Layer 10 of a small transformer language model trained on English Wikipedia (15 layers, counted from 0, width 128).
A neuron adds its activation times its output weights to the MLP's output. To switch it off is to set its activation to zero at one token and run the rest of the model.

Output weights of the MLP neurons that the questions are about. A number n stands for n times 0.011.
n182: 10 -5 -16 18 54 -28 -34 25 -19 -13 38 -12 1 5 -10 3 1 -65 47 8 -19 -27 16 -36 17 11 30 3 17 -3 -2 -15 -54 -10 -4 2 7 -9 -6 32 -4 -33 11 -9 3 30 30 -7 11 -15 -7 -4 -2 -4 -32 28 -17 12 -19 25 -41 -24 3 8 -31 9 -32 21 5 15 -63 14 22 6 -7 -5 37 -21 4 36 16 21 4 -4 7 2 54 -10 1 -44 -29 -27 18 -7 1 22 -7 33 -46 -19 11 39 55 -8 10 -6 10 14 6 -10 10 15 -1 -54 0 -2 14 -9 1 0 -3 -4 -23 0 33 -1 19 -42
n183: 34 -14 -18 -1 14 18 8 -10 10 -4 18 -21 1 5 -1 -27 41 -76 -23 -30 61 24 13 -11 17 23 24 -4 -1 21 23 29 -42 -22 17 3 -12 -18 6 45 -6 26 -8 0 35 5 6 -29 -1 -6 -2 27 16 -23 -23 20 2 -66 -25 -6 -52 17 -17 17 1 0 23 13 -11 -23 2 -2 -15 -14 -1 7 -40 -27 -4 26 4 39 -27 2 -22 -15 -8 23 -6 -38 11 -19 13 5 -16 10 -9 27 -4 35 -8 35 30 32 15 31 2 -66 -9 -2 -20 2 -26 -51 -7 21 23 25 20 48 17 -11 -8 6 -10 -29 -20 12
n188: -10 4 -10 -4 1 8 5 -15 -5 -36 -25 21 -6 7 -2 -2 -10 5 14 -2 13 17 24 -34 6 24 27 -49 9 38 7 5 24 -6 11 -11 -24 9 -18 1 10 19 -50 -14 -8 1 -13 -9 21 -8 -18 14 7 63 -10 -18 -31 -8 -21 -2 38 1 1 -22 -14 4 12 9 13 -30 36 35 -14 -1 -1 -1 1 -43 40 -26 13 -29 33 17 -5 43 -11 -16 -2 23 -12 7 -5 -12 15 3 -82 -21 5 -20 22 -17 36 -28 30 -7 -40 -7 48 -25 11 29 -8 11 -11 10 -23 -2 27 -18 -19 -15 8 27 -13 -1 10 -2
n210: -20 20 5 -2 -8 -25 -41 27 -9 13 8 -42 50 -9 10 -1 3 -6 -15 27 -24 26 -29 21 -13 -3 14 29 -25 -40 -3 -18 -5 -17 -41 -26 -15 40 -3 52 -12 10 -16 11 -19 21 44 -5 -14 15 -14 -2 33 -28 -15 12 -19 23 23 21 3 6 3 -28 -5 1 16 -3 10 32 -18 -6 5 -21 5 17 -32 7 -22 -1 1 -28 -2 -15 17 -11 -11 -34 -12 15 5 11 3 -29 10 -7 24 32 30 -23 -6 7 3 14 11 8 -23 25 8 -14 37 28 2 -29 -25 8 -11 -21 -29 -17 -5 30 8 -19 49 10 29 -19
n212: 7 -29 -4 25 9 -6 -9 -3 11 -16 -19 -53 26 -4 27 16 -35 -46 31 53 25 -19 44 0 53 20 -7 -6 -2 -17 25 -8 34 38 -2 -4 -18 -37 -14 -8 19 16 -19 -48 -6 -34 23 9 -41 44 -18 11 28 33 -22 3 -26 5 1 0 32 -4 -50 -32 -9 11 -21 -54 -30 8 -10 39 22 36 -10 -26 -51 -27 39 9 0 -15 36 67 2 -1 32 -15 -38 -18 16 13 4 3 -8 11 -1 19 30 -33 -12 10 -24 47 -13 -34 -13 6 -33 -47 -26 9 -12 -12 -11 4 3 -23 24 42 -18 -9 8 49 -54 35 -4 60
n253: -20 7 -16 -19 35 -9 -2 8 -37 52 12 -22 -10 -14 -34 27 -28 57 -14 -9 -16 2 -17 -8 -6 -6 -15 4 25 -18 -36 15 -28 -28 -5 7 17 16 43 -8 -8 -26 41 5 3 -11 17 -9 9 30 33 -26 -19 10 19 8 2 -7 44 -28 -17 23 41 -14 27 20 -13 -38 11 -20 -32 19 9 16 14 2 4 17 -21 -10 0 24 -21 -61 31 -43 -56 -22 8 -15 40 1 13 -3 2 12 61 10 -6 1 21 -26 19 -31 10 6 -11 -3 12 19 7 17 8 18 25 -20 -12 17 -8 -22 -51 -1 -2 -28 9 19 27 -19
n262: -46 -19 -9 10 26 -10 -6 -39 24 32 -18 9 13 -3 -10 37 10 8 17 16 14 -11 -11 -34 14 -10 -28 -6 17 -6 -1 4 -9 1 1 -9 -6 34 -20 23 13 15 15 1 -1 -17 -2 21 -22 24 24 26 17 -24 10 -18 -35 -11 25 6 -3 -26 12 36 20 17 -15 9 -40 4 -20 35 -20 48 -13 -9 -18 13 3 8 -33 3 -18 -15 -5 41 -39 15 -2 4 -27 9 -5 -17 5 -20 6 -1 -9 31 9 -29 1 9 -18 0 -12 -1 -2 -12 -43 -29 4 -24 -30 -5 43 5 44 6 -2 1 12 36 7 1 -9 -3
n300: -50 -17 -31 -6 24 -22 7 -5 17 5 11 6 -30 3 -16 41 -10 6 22 -26 1 -9 -6 -33 -7 -15 -42 34 12 91 4 -20 -22 -11 14 26 43 38 -2 -62 28 7 50 16 -7 -5 -32 30 1 14 -27 -19 0 22 -4 6 -8 -3 22 -22 25 35 36 -8 -6 30 -15 2 24 -9 24 -35 9 44 -1 -5 3 12 -26 -14 -17 -44 -3 -25 -6 53 40 -11 8 20 -29 -4 -11 31 23 2 4 -2 6 -10 3 -15 -27 -27 11 -19 -21 9 16 36 -32 -59 -9 38 6 12 37 -38 15 -8 -52 34 13 -34 -10 -28 -21 -12
n303: 22 -10 -11 9 -6 -21 23 13 11 -4 -37 32 16 11 29 5 -13 66 -18 -16 16 4 -32 27 -16 -24 -5 -3 -3 -45 5 -11 -15 -10 9 -2 0 27 6 15 -13 -21 -27 7 -14 -46 -15 6 -9 -37 40 1 -8 2 39 -15 0 27 4 1 -19 27 16 -39 37 -24 23 1 6 -21 8 4 6 -33 -11 24 42 22 -18 -39 7 -5 21 49 13 9 5 -11 -28 32 42 22 -8 10 35 -16 41 7 1 21 -22 -18 -28 -14 -16 18 -6 -21 6 6 -24 -41 -1 2 -7 4 -7 24 -51 9 -11 -15 -14 -5 11 -10 -11 24
n351: 40 0 14 -13 3 -4 -14 14 -8 -8 -23 -11 31 -16 -6 61 8 20 -10 30 15 4 2 -25 21 12 17 -13 -41 59 -10 -1 -10 9 -43 -2 16 -3 -9 -14 -2 3 -14 6 30 39 -31 4 -1 -29 -7 23 -42 1 -46 43 -18 -25 -1 -19 -2 -1 -4 -5 -24 24 7 -9 27 -36 -10 -2 8 -12 22 23 31 -2 8 8 7 3 -52 -13 -33 15 -6 -21 -1 -9 16 -6 18 9 1 38 -41 -13 20 21 -53 -6 20 26 10 -35 -28 -25 -9 16 38 20 3 -20 -9 19 -6 16 -33 -57 -1 -20 1 -6 11 26 27 15
n373: -1 -13 4 18 54 -20 22 -1 18 6 -20 10 16 -35 -6 17 20 -35 15 4 13 -24 -24 24 2 -24 -10 32 5 14 -32 4 34 -18 29 68 3 -1 7 22 -25 54 27 -30 6 2 23 -6 -10 19 -32 -25 -32 -38 -28 21 -10 3 -13 4 19 -7 -1 22 -14 30 -19 15 21 -11 26 -27 1 -2 -5 4 -28 -21 -33 14 -26 -1 14 28 -34 -24 51 -9 18 4 -19 22 -45 9 -26 -36 7 7 -21 -3 25 9 -21 -16 -25 -26 -34 5 33 11 -5 -12 11 -22 19 8 -9 -3 39 -6 16 -30 1 16 -1 -1 -11 24
n389: -23 -25 4 25 12 31 -4 -4 6 -16 -16 23 14 -32 -33 -14 8 20 -30 -13 0 0 -23 36 12 10 -14 -27 3 -33 22 23 13 14 21 -10 -19 32 -6 14 -7 18 -23 31 40 -5 4 6 -10 43 5 6 19 -43 -32 -34 -23 -5 -8 -19 0 10 14 57 9 1 -8 -29 -5 -9 24 40 -47 -22 -19 21 -24 4 -25 -1 12 -3 -4 19 1 -8 17 -11 15 19 40 -9 -5 -8 -6 15 39 36 32 -21 15 -5 -5 -10 23 -8 -14 2 4 7 -22 -52 -22 4 -21 -2 9 15 -23 15 -12 -14 -11 -34 3 12 57 -5
n392: 48 10 7 -63 -23 14 -7 37 -27 -49 -8 67 -14 -6 -13 -21 46 38 14 -20 16 -25 1 -27 -13 27 -29 -6 -12 32 54 25 0 -39 -2 22 -24 -38 14 35 -15 38 -11 13 -17 28 16 -24 -23 -32 -28 6 -17 -9 -14 15 -2 -29 6 13 22 -17 -25 -25 -41 26 32 6 10 -16 2 -18 7 -4 24 34 -33 6 24 11 9 2 -11 -15 -63 17 -11 36 -6 -26 -29 22 45 20 -1 -7 20 -23 -13 38 -5 -43 -23 -17 14 -5 40 -45 23 -22 -12 5 -40 9 -31 -12 -26 44 23 -14 -3 11 -4 30 3 14 9 25
n409: -29 23 -37 35 6 21 6 -28 -11 0 -4 -32 45 -13 4 -21 1 1 18 12 -11 24 -16 37 4 -7 37 5 -14 20 6 -15 -21 -5 6 1 -27 -22 35 22 -19 -22 22 -17 -24 2 -35 18 -19 -15 32 -39 20 -11 19 21 -7 -10 -3 12 24 -15 15 -25 7 -7 40 5 3 39 18 47 -8 -13 1 53 -45 -12 8 -8 -22 -26 -3 -26 7 -7 -19 -13 -4 11 -55 12 -15 20 -7 -1 3 49 3 -23 -11 33 -27 43 26 22 -19 7 5 18 53 -15 -32 -11 -10 -16 -18 31 -16 -13 -43 11 4 -6 1 -6 -57 -3
n451: 0 13 2 45 -2 90 -7 -28 14 22 -7 4 -5 -15 28 -10 39 -32 9 -5 30 -16 -9 47 61 -31 -4 -4 18 -9 15 -12 -7 30 -2 -4 -40 -39 25 -9 5 -15 24 17 28 17 19 -23 -3 -14 2 6 21 -14 46 -22 20 1 3 -20 35 -15 -9 32 -23 27 1 -17 -29 -30 -34 0 -20 1 15 -14 -17 -21 -1 16 9 -15 56 -51 15 25 35 -6 5 -1 -29 -14 -18 -3 -24 -44 13 -8 -4 -5 -3 35 9 -28 -32 -16 -23 24 32 -6 -54 -34 1 31 15 -6 11 -13 6 -9 2 -4 -8 -22 34 21 -41 -15
n471: 3 16 12 -29 -21 8 12 -55 -38 4 -13 -3 39 9 -1 41 17 32 18 49 -2 -16 -13 4 -10 14 -33 34 -17 -42 2 23 1 11 -43 0 -17 -2 -2 7 -11 -33 28 20 39 16 3 7 -35 -16 -8 -1 -48 -8 16 -6 -15 9 24 8 24 17 21 31 15 -31 -6 15 0 -29 -43 23 -3 -27 -19 -9 8 15 1 41 -20 -11 -36 15 24 -61 10 1 -26 28 -1 14 23 -25 12 -24 -45 33 -18 -10 46 -11 7 21 -10 31 -4 66 6 12 -6 16 -4 3 0 72 -11 -2 35 -1 1 -25 -25 -73 -13 -4 -6 -7

Each question names a token from some text and the token that comes next. It shows the activations a of the neurons there, in the order above. A number n stands for n times 0.06.

Then comes g, the gradient of the next token's log-probability with respect to the MLP's output, scaled to length 1. A neuron's effect is roughly proportional to its activation times (output weights . g). A number n stands for n times 0.0042.

"an ", then "enemy "
a: -3 15 35 9 54 -3 -2 -3 -5 5 -4 -5 23 27 -4 -3
g: -28 -15 13 32 -23 20 -4 26 -3 19 -1 -28 11 -21 2 45 16 5 0 -17 8 -28 14 -4 26 19 -9 -15 -12 -13 31 2 7 9 -15 2 26 30 -28 -13 48 -28 3 20 -12 -12 -10 16 -17 -3 -7 -7 26 33 14 -20 -20 -11 17 19 -34 5 -27 8 2 15 5 17 -4 -17 16 -23 -37 -25 5 -34 -1 3 4 31 -10 2 -28 -32 -27 -15 -10 -16 23 47 -2 23 28 -6 -6 -47 -11 -12 -9 -12 -4 14 14 13 0 -49 55 -15 17 -33 10 -3 20 -34 -15 33 4 -19 4 10 19 -22 30 25 6 38 -3 -33
Which neuron, switched off, lowers the next token's probability most? n212

"as ", then "countries "
a: 0 -4 -3 36 27 -4 53 -1 -5 10 -2 -3 18 29 -2 -3
g: 6 -2 -6 9 -21 4 12 -2 9 -1 12 -34 -1 -10 27 2 -16 -49 -20 -10 -17 35 -19 12 -13 -25 -14 30 -3 20 35 16 -20 -12 -4 -1 1 6 -6 7 -8 -7 -23 -22 -12 49 7 -1 48 31 15 10 13 -37 -15 0 7 11 28 9 -28 0 14 -39 27 -17 -26 -28 -3 14 -12 30 -12 -4 -30 -1 16 -56 22 9 6 15 26 26 7 -1 28 7 -22 32 19 -26 14 7 13 6 54 -40 -4 -27 -21 -10 -38 19 -11 5 -23 -33 14 3 25 10 22 25 19 10 -22 -20 8 -2 -30 13 1 -13 -19 41 -32 -2
Which neuron, switched off, raises the next token's probability most? n262

"4", then "× "
a: 6 -1 43 23 47 -5 -2 -2 -2 2 -4 2 -3 18 -4 0
g: 20 -9 12 16 -5 -17 -18 -1 -7 -1 3 1 -30 -3 -8 25 9 -8 -29 -7 -27 8 31 55 -30 -34 20 32 11 11 -7 23 16 -11 -8 0 -20 18 -44 -16 17 -36 -9 8 0 -6 0 -8 20 -42 -33 -9 4 -9 -8 -25 15 53 -42 45 17 -35 10 12 2 -5 -1 -12 -9 -26 -13 18 -12 -1 4 -13 14 -28 60 14 23 -3 14 3 -37 9 -6 9 -23 41 -14 -25 4 -50 6 -22 34 -29 -1 31 34 9 12 -8 -18 14 -11 -15 35 -12 32 1 -9 28 -8 1 0 4 23 -15 -13 13 14 12 20 -3 -18 7
Which neuron, switched off, raises the next token's probability most? n212

"thousand ", then "MS"
a: 28 18 3 33 -1 -3 -4 -5 -1 11 5 -5 -4 33 58 -5
g: -25 30 -2 18 -5 -34 7 -9 56 -12 13 4 -13 -31 -25 6 -2 6 -20 16 20 4 3 -2 -5 -19 -2 59 -5 18 -20 13 6 -6 2 -24 -12 -38 18 -26 27 -18 -14 -24 -8 9 -13 21 2 -14 3 15 40 24 -38 42 -19 11 -20 11 -1 17 -5 14 -3 -8 24 -28 -10 27 -35 -26 29 17 -33 38 38 1 1 -14 -38 7 24 -2 -9 2 5 -7 -6 11 14 24 2 9 -24 -9 1 12 13 -1 14 -17 16 -26 -3 -13 -4 43 18 9 -27 23 -11 13 -30 52 4 -44 7 1 -11 2 -54 22 -11 -22 -11 -10
Which two neurons, each switched off alone, lower its probability most, in order? n182, n210

"to ", then "be "
a: 38 41 -4 7 33 -3 20 13 -4 0 -5 -3 47 58 -3 -1
g: -21 60 -23 36 -27 -1 14 -67 2 24 -11 -19 5 -15 -16 10 -12 -15 -9 14 -2 11 -24 -18 25 -64 4 -12 36 10 -2 -29 19 -9 -29 -3 27 -6 -16 2 -14 -3 -3 24 10 -23 -29 -7 -17 -21 -24 -25 24 12 -1 -16 21 -1 2 26 -4 -10 1 -28 30 -18 -5 -2 -29 2 8 7 -8 0 -7 -24 32 14 -14 -10 12 3 1 14 10 -23 -35 1 -11 24 3 6 -29 -9 4 26 45 21 1 -3 6 -2 40 -19 38 -15 -20 -11 -23 19 12 8 -14 -19 -25 15 29 25 4 0 11 3 -6 15 48 43 21 32
Which neuron, switched off, raises the next token's probability most? n392

"was ", then "able "
a: -4 45 -2 35 25 -5 0 21 -5 48 -2 2 -4 47 -1 -4
g: 6 6 28 1 25 -1 -12 13 -20 -1 -9 -25 -5 1 -12 -27 4 18 -15 3 2 -19 22 -1 -11 21 -3 -36 -49 -28 3 7 12 -9 -13 2 32 16 -22 19 11 26 8 41 21 -2 -3 22 -43 37 -14 -18 -6 11 26 11 -14 -9 34 -2 28 11 10 5 -14 -6 -2 24 -14 15 10 31 52 -32 5 -51 12 14 -24 -22 -2 -18 -54 -50 -12 18 8 9 -2 11 2 3 19 -6 28 0 -24 20 -13 22 10 5 -4 22 24 -21 -17 3 11 -4 24 0 15 -43 7 -20 23 21 -29 -56 -29 -24 13 0 28 19 -19 -26
Which two neurons, each switched off alone, lower its probability most, in order? n351, n210

"\"", then "bill "
a: 37 26 18 22 47 -1 -4 -2 -3 31 18 1 21 21 -4 -4
g: 2 -2 -18 -41 0 -8 -27 28 6 -37 44 28 -13 11 14 -26 -11 22 7 9 -18 27 -28 2 -41 8 -16 11 -13 6 9 5 6 -16 34 0 -4 -28 22 -24 1 13 20 5 15 -9 5 -32 -23 -5 -10 -5 -28 -25 22 -5 29 -5 -7 -6 34 -3 1 -13 26 27 13 -44 -13 -4 -27 22 -3 16 25 -25 -5 -14 -13 -2 19 -33 11 -26 -23 -36 29 -23 1 -16 6 -35 3 27 14 -4 -12 10 -23 -23 15 -2 -19 17 41 27 -31 -2 4 17 -26 -21 15 24 3 -20 33 42 19 57 48 19 15 -16 -4 -8 1 13
Which neuron, switched off, lowers the next token's probability most? n392

"An ", then "amendment "
a: 1 17 1 8 -4 -1 -5 -3 -3 13 -4 -3 6 18 -3 -2
g: 13 48 -3 6 14 31 16 -22 25 -12 43 -4 -31 12 21 -26 -10 9 -11 -9 -19 0 -27 -27 -26 8 -35 -12 20 -11 -19 -7 15 7 18 -3 1 -16 69 11 -29 7 32 -10 -11 26 9 -10 -30 -16 2 0 -27 3 18 25 25 12 -35 23 13 13 -18 -2 -10 4 21 -10 -22 -3 -13 32 -5 0 -24 31 -8 -18 0 -50 18 17 17 -41 19 -14 -25 23 2 -6 -7 -22 22 -21 15 24 24 14 -11 11 12 13 -13 16 14 1 -50 -12 -14 -20 -29 -38 -20 11 -35 -27 8 -17 21 23 15 22 20 -20 12 23 20 7
Which neuron, switched off, raises the next token's probability most? n351

"legisl", then "ators "
a: 58 40 -3 -5 -5 -4 27 -2 11 -5 -4 19 -1 20 -1 -1
g: -1 15 8 -34 4 -3 33 5 5 16 14 -9 -37 -14 -7 -4 -39 -3 22 20 14 -12 34 -13 -17 37 13 7 -22 6 -4 -7 -25 -7 -18 -3 -40 -21 -37 -10 27 36 7 -2 -17 14 -38 62 -9 -1 -13 9 -37 27 -16 2 1 6 34 13 23 -6 -22 -21 -17 16 8 -16 27 -32 -18 1 27 -7 22 -29 -7 34 0 -2 -1 10 -1 11 -19 -44 -3 -11 12 -1 -17 18 26 16 15 -17 33 14 3 20 5 7 23 11 0 22 -17 -7 -51 9 20 3 12 14 -41 -1 26 -3 4 -27 -57 -11 -11 30 -7 44 -18 5
Which neuron, switched off, raises the next token's probability most? n389

"| ", then "Old"
a: 24 6 8 13 16 -2 -4 -5 -3 -4 39 -3 -2 24 -3 -5
g: 21 -26 -11 -14 15 26 6 0 -9 12 10 -6 -17 -14 -4 29 -21 32 27 11 16 -1 -5 3 0 8 -24 12 1 -20 25 -21 -17 23 -31 -7 28 42 -4 -9 4 9 -24 -14 -8 17 12 45 20 8 14 25 5 24 5 16 -18 6 -52 -1 -7 0 -29 28 -32 20 -13 -1 32 -20 -3 15 -28 9 -25 24 -6 -43 39 11 24 8 -1 -29 -19 -24 -20 20 -14 -16 -33 8 2 -15 28 7 -24 17 27 33 -30 -29 7 9 -34 -6 41 9 17 -15 -2 -24 29 -40 15 20 -30 -23 -25 -37 -1 38 4 33 -12 -19 -18 -9
Which neuron, switched off, raises the next token's probability most? n373

"tr", then "on"
a: 8 43 2 -4 -4 -5 -4 -2 8 -1 -1 48 0 19 0 -3
g: 19 13 1 19 -2 40 0 3 -2 -18 20 35 1 -7 47 3 -3 40 -56 32 -10 28 -7 -3 -2 -2 -16 -9 -37 12 19 -4 -11 -15 14 15 1 -25 -1 34 -4 -17 -18 20 -22 26 -23 27 27 20 -17 16 11 -4 11 18 13 21 -30 -13 -12 4 -11 6 -21 32 -13 -26 24 33 -22 -2 -45 -20 21 9 -15 -31 10 35 -13 -22 -18 -40 -32 4 0 -4 8 28 -27 -5 -37 -11 6 38 -12 24 -1 2 6 0 -1 -32 -2 -10 6 -28 36 -20 -1 -17 14 -24 -21 -20 -1 -23 57 9 -18 15 15 5 -19 -4 27 -23
Which neuron, switched off, raises the next token's probability most? n303

"project ", then "to "
a: 8 42 1 -2 15 -3 4 -2 -2 -2 -5 -4 22 17 -2 -3
g: 18 12 -26 -10 -14 16 -9 -40 0 -34 37 3 -19 16 -19 2 -26 -9 -21 2 1 -10 -27 -19 -11 31 -1 -18 -12 7 -18 16 -28 19 4 -19 -22 -27 -8 19 -16 3 31 -4 -11 -8 15 -20 -14 13 4 5 -14 -23 15 17 0 20 17 -14 12 34 -18 -17 23 14 7 -44 -4 -34 -13 7 -8 4 7 28 19 -4 6 10 -7 20 3 -33 -9 4 -10 5 8 -8 20 -9 91 -3 15 -18 40 -9 29 4 43 -2 25 17 6 1 22 -7 12 -29 -2 11 24 -13 17 -24 8 3 23 -69 -58 16 -17 10 14 16 20 -4
Which neuron, switched off, lowers the next token's probability most? n392

"42", then "."
a: -4 -3 63 -4 37 0 37 -4 -5 19 7 10 -5 -3 10 1
g: 14 2 -58 -12 -18 -2 -14 5 -41 11 29 18 24 -4 -26 -17 44 23 24 43 -5 -13 -12 13 25 -1 11 15 -21 -2 -32 28 -16 -28 33 5 -18 -12 10 -7 -19 -13 9 -20 3 25 18 39 13 -14 -3 11 3 8 -32 -11 -11 10 29 8 -30 -6 19 33 21 8 -41 -9 -8 8 21 7 18 20 11 -25 11 23 -11 -10 -25 -4 11 31 -5 38 -8 17 5 -21 -37 50 7 -8 -47 1 -41 42 -24 -19 2 -22 -48 -11 24 12 -2 -2 -26 9 -6 9 -4 -21 -30 0 3 14 -12 9 23 -18 -4 29 -2 -14 -2 -2
Which neuron, switched off, lowers the next token's probability most? n262

"have ", then "included "
a: 24 23 -3 26 -4 -3 1 29 -1 24 -4 -3 6 8 -4 -3
g: -15 2 -9 -14 -22 -12 1 -6 -10 -9 20 38 -5 -17 -15 7 -12 -7 -14 -37 -5 -22 17 50 25 -35 0 -6 -1 3 -36 12 0 11 -1 39 -32 -16 -37 41 34 35 19 3 -13 -2 -8 -8 17 21 -7 9 41 5 21 40 -6 -21 -21 3 -16 -26 40 7 2 37 -21 -6 -7 -21 -30 7 61 6 3 -17 -33 -18 -6 -14 4 8 6 30 -31 7 24 4 11 8 45 -31 1 21 -10 -3 -41 10 19 -14 -29 -3 -4 -7 -22 10 -13 26 -1 -3 -5 -13 -17 17 -17 -35 27 11 -7 5 2 30 24 -17 -16 -32 31 9
Which neuron, switched off, lowers the next token's probability most? n300

"the ", then "USSR "
a: 14 33 59 -4 56 -4 4 -1 -3 6 17 -3 -3 32 -4 -4
g: -34 15 12 15 -37 24 -12 7 10 -18 8 -44 -2 -46 15 14 44 -1 39 1 22 -24 15 0 33 7 19 11 0 -29 -26 7 3 -13 -12 48 -12 10 -17 -6 12 5 -5 19 33 3 4 -12 -1 23 -30 -21 13 14 8 -26 8 30 -25 42 -5 17 7 -37 -1 -3 -7 -17 -5 4 -10 -29 -8 -11 3 13 -13 -13 2 6 4 -30 4 -4 20 15 -34 8 -3 24 24 5 45 -21 0 24 46 7 -26 5 -50 27 -2 9 -25 -8 46 -30 -3 -6 6 2 15 -15 -25 35 -38 -6 16 1 -35 -24 -28 -8 -18 16 13 -14
Which neuron, switched off, lowers the next token's probability most? n212

"an ", then "anti"
a: -3 4 28 -4 44 -3 -5 -1 -2 -5 -4 -4 -2 15 -4 -1
g: 15 22 21 1 -4 -14 -7 2 17 -61 13 30 32 -15 -38 -1 -7 -22 -17 -20 -36 -4 14 16 -28 3 16 2 16 26 -20 -7 -12 25 -15 0 -6 -2 -31 -26 15 13 -26 5 19 -10 -1 29 2 1 -12 11 -11 8 -12 31 22 11 31 6 38 26 14 27 4 21 -1 26 10 -8 2 -41 -6 53 -10 -50 15 -15 -11 25 -20 1 19 -17 7 -15 -10 -39 11 7 16 13 -1 23 25 14 -11 7 8 6 15 -9 9 -2 -23 17 4 -50 13 41 -21 -17 -38 1 14 1 -25 7 -13 -8 -11 -29 -50 -11 4 23 -47 31
Which neuron, switched off, lowers the next token's probability most? n188

"ation ", then "measures"
a: 13 32 10 -1 12 -1 -4 -4 -4 -1 -2 -1 -5 46 -2 -5
g: 8 -11 39 23 19 -7 34 -18 23 -4 9 28 -37 -1 6 4 24 -11 6 -26 36 13 -18 -11 -19 23 -14 -22 12 -17 -9 12 0 23 -10 37 34 19 4 11 -51 28 -5 39 6 32 -17 -11 10 5 -9 10 22 6 31 15 -4 -3 -15 7 -28 -30 1 -5 14 4 -7 -34 11 -7 1 12 -20 6 -6 -6 -34 -13 3 -15 17 33 -12 -11 1 -13 -12 -5 5 -6 -10 22 14 30 -8 16 28 -15 -43 4 -18 54 -46 3 1 -3 -32 -17 43 -10 27 -49 -30 -2 15 0 -41 -32 -34 15 0 -30 19 -15 20 3 -3 -26
Which two neurons, each switched off alone, lower its probability most, in order? n183, n409

"67", then "–"
a: 9 -5 62 -2 64 10 -3 -4 -4 0 -2 -2 -3 -4 -3 16
g: -16 -22 7 -11 18 1 2 21 33 15 -51 4 9 16 6 -4 -25 13 13 -21 26 -32 10 -13 -17 -6 11 -13 10 1 2 10 -21 9 0 0 -20 -26 -6 -5 0 9 20 8 -8 -33 -3 -7 11 -8 -9 3 -3 -36 0 9 -28 18 0 20 -27 25 -3 5 -24 9 1 -16 -26 -1 4 -15 -22 -1 3 -19 -19 -38 15 -22 3 -17 3 -37 -21 30 6 3 16 19 4 -46 94 -8 1 6 -20 -42 12 -26 6 13 25 46 -12 16 14 32 63 18 4 -28 -1 9 -29 3 -14 -1 8 30 46 15 -8 -4 -4 1 35 14
Which two neurons, each switched off alone, lower its probability most, in order? n188, n212

", ", then "Russian "
a: 7 10 -3 25 -4 -4 2 -5 -4 -2 -4 2 -5 22 -1 -2
g: -1 -22 1 11 -5 6 -9 -34 29 21 25 -16 47 -41 -7 3 51 8 -1 -16 17 28 4 12 -25 -25 -16 -7 -10 -1 -21 9 17 -30 -23 10 18 0 -7 17 3 -17 -30 11 31 42 16 8 -27 14 -18 -30 14 -21 -20 1 6 34 2 25 -59 20 1 -21 -32 3 -4 -15 21 -52 -5 -20 21 14 -40 8 27 29 2 22 -24 5 19 16 31 -17 13 -6 14 23 -29 -20 21 -12 12 -4 7 6 -5 -28 0 -7 -15 5 -3 20 16 -11 -26 24 -17 -14 19 17 8 26 -24 -24 9 18 -51 28 -24 -2 -3 25 7 -1
Which neuron, switched off, lowers the next token's probability most? n210

"MT", then "X"
a: 2 17 57 -3 28 12 -4 0 -4 4 -3 5 -5 74 0 -3
g: -39 2 -9 6 -30 6 25 8 22 7 -42 -6 -30 -10 13 -20 -16 -9 -40 7 16 1 5 18 31 30 11 21 1 26 -21 20 -27 -10 10 20 14 -3 12 -14 24 2 -29 -9 -5 51 -7 15 23 -6 20 32 -21 13 4 -30 -31 23 -1 1 0 -23 -11 24 1 -9 7 -6 23 -17 -1 7 16 -16 1 -9 46 14 8 -28 -22 16 -24 -4 25 -14 55 -29 -15 -43 1 38 -13 23 -49 -18 52 18 -20 17 5 -22 15 -7 -5 12 10 -9 12 -10 31 -16 1 9 -35 5 -7 11 -27 -41 11 25 -13 -31 -8 11 -21 -3
Which neuron, switched off, raises the next token's probability most? n212

"evalu", then "ating "
a: 51 60 -4 8 -4 -3 -1 -2 8 -1 -4 -2 -2 10 -1 -1
g: -18 -20 9 1 -13 -33 -9 -22 -9 25 9 1 -8 -32 -1 3 -11 0 0 11 -9 0 40 22 26 10 3 -3 -15 5 -15 -16 -21 -29 59 -15 -1 11 47 6 31 -20 11 22 -14 -10 -28 -10 -19 7 42 -16 -8 -12 -20 -12 10 3 44 12 -33 11 -13 9 -5 -6 24 12 0 25 14 -55 -41 13 17 10 -17 23 -17 -7 -3 10 -2 -14 -11 9 -13 -7 11 32 2 27 43 -39 14 -10 20 -20 -25 15 3 0 24 12 5 -3 21 -27 -43 30 4 12 25 -10 -5 -7 25 15 29 -7 -28 -1 23 -33 19 0 -18 -67
Which two neurons, each switched off alone, lower its probability most, in order? n183, n212

"should ", then "have "
a: 12 28 -2 23 -5 -4 2 8 2 3 -5 -4 3 35 -3 -1
g: 13 -36 22 -6 43 -20 -29 21 38 -7 -10 38 53 16 -5 3 -36 -16 -14 18 43 -9 5 39 15 12 -11 3 -27 18 7 -39 -25 4 -16 -13 6 19 13 15 -15 9 -23 2 -17 -41 30 14 24 22 -13 -4 -16 -22 14 36 -31 -15 23 -10 -6 14 7 45 -7 -3 -2 -12 21 15 -27 -11 23 5 0 -19 -6 10 25 -16 -16 -12 -4 23 -7 5 31 -4 18 3 -9 -35 -47 0 -3 3 -42 27 16 -5 -38 -25 -8 -7 -18 21 11 -3 5 4 9 -16 -9 28 4 -20 -9 -37 -2 -1 17 29 -44 4 -34 14 -2 12
Which neuron, switched off, lowers the next token's probability most? n210

"factory ", then "in "
a: 9 13 -4 -5 5 0 -4 -3 -1 12 -1 -3 -4 53 -3 -2
g: 8 -32 2 -4 -42 -14 12 23 21 19 -39 21 5 -24 -8 7 5 -9 -1 -28 35 10 19 13 45 -57 8 36 -18 -5 -1 7 -13 -13 -39 -13 8 -3 -34 20 3 -1 -7 10 14 -18 23 -6 -29 -21 -22 -28 -5 10 -16 33 5 -17 43 12 -2 -22 28 2 -12 31 -31 -1 -15 2 -14 -6 5 37 -13 11 8 16 -31 -13 6 -14 -5 -20 29 25 -2 24 42 15 2 -19 -39 7 39 -3 -5 5 -20 20 -31 -11 25 3 28 -8 13 5 -42 9 -22 -1 6 32 3 -31 38 19 38 -23 -17 23 -17 -17 -4 10 2 -3
Which neuron, switched off, raises the next token's probability most? n409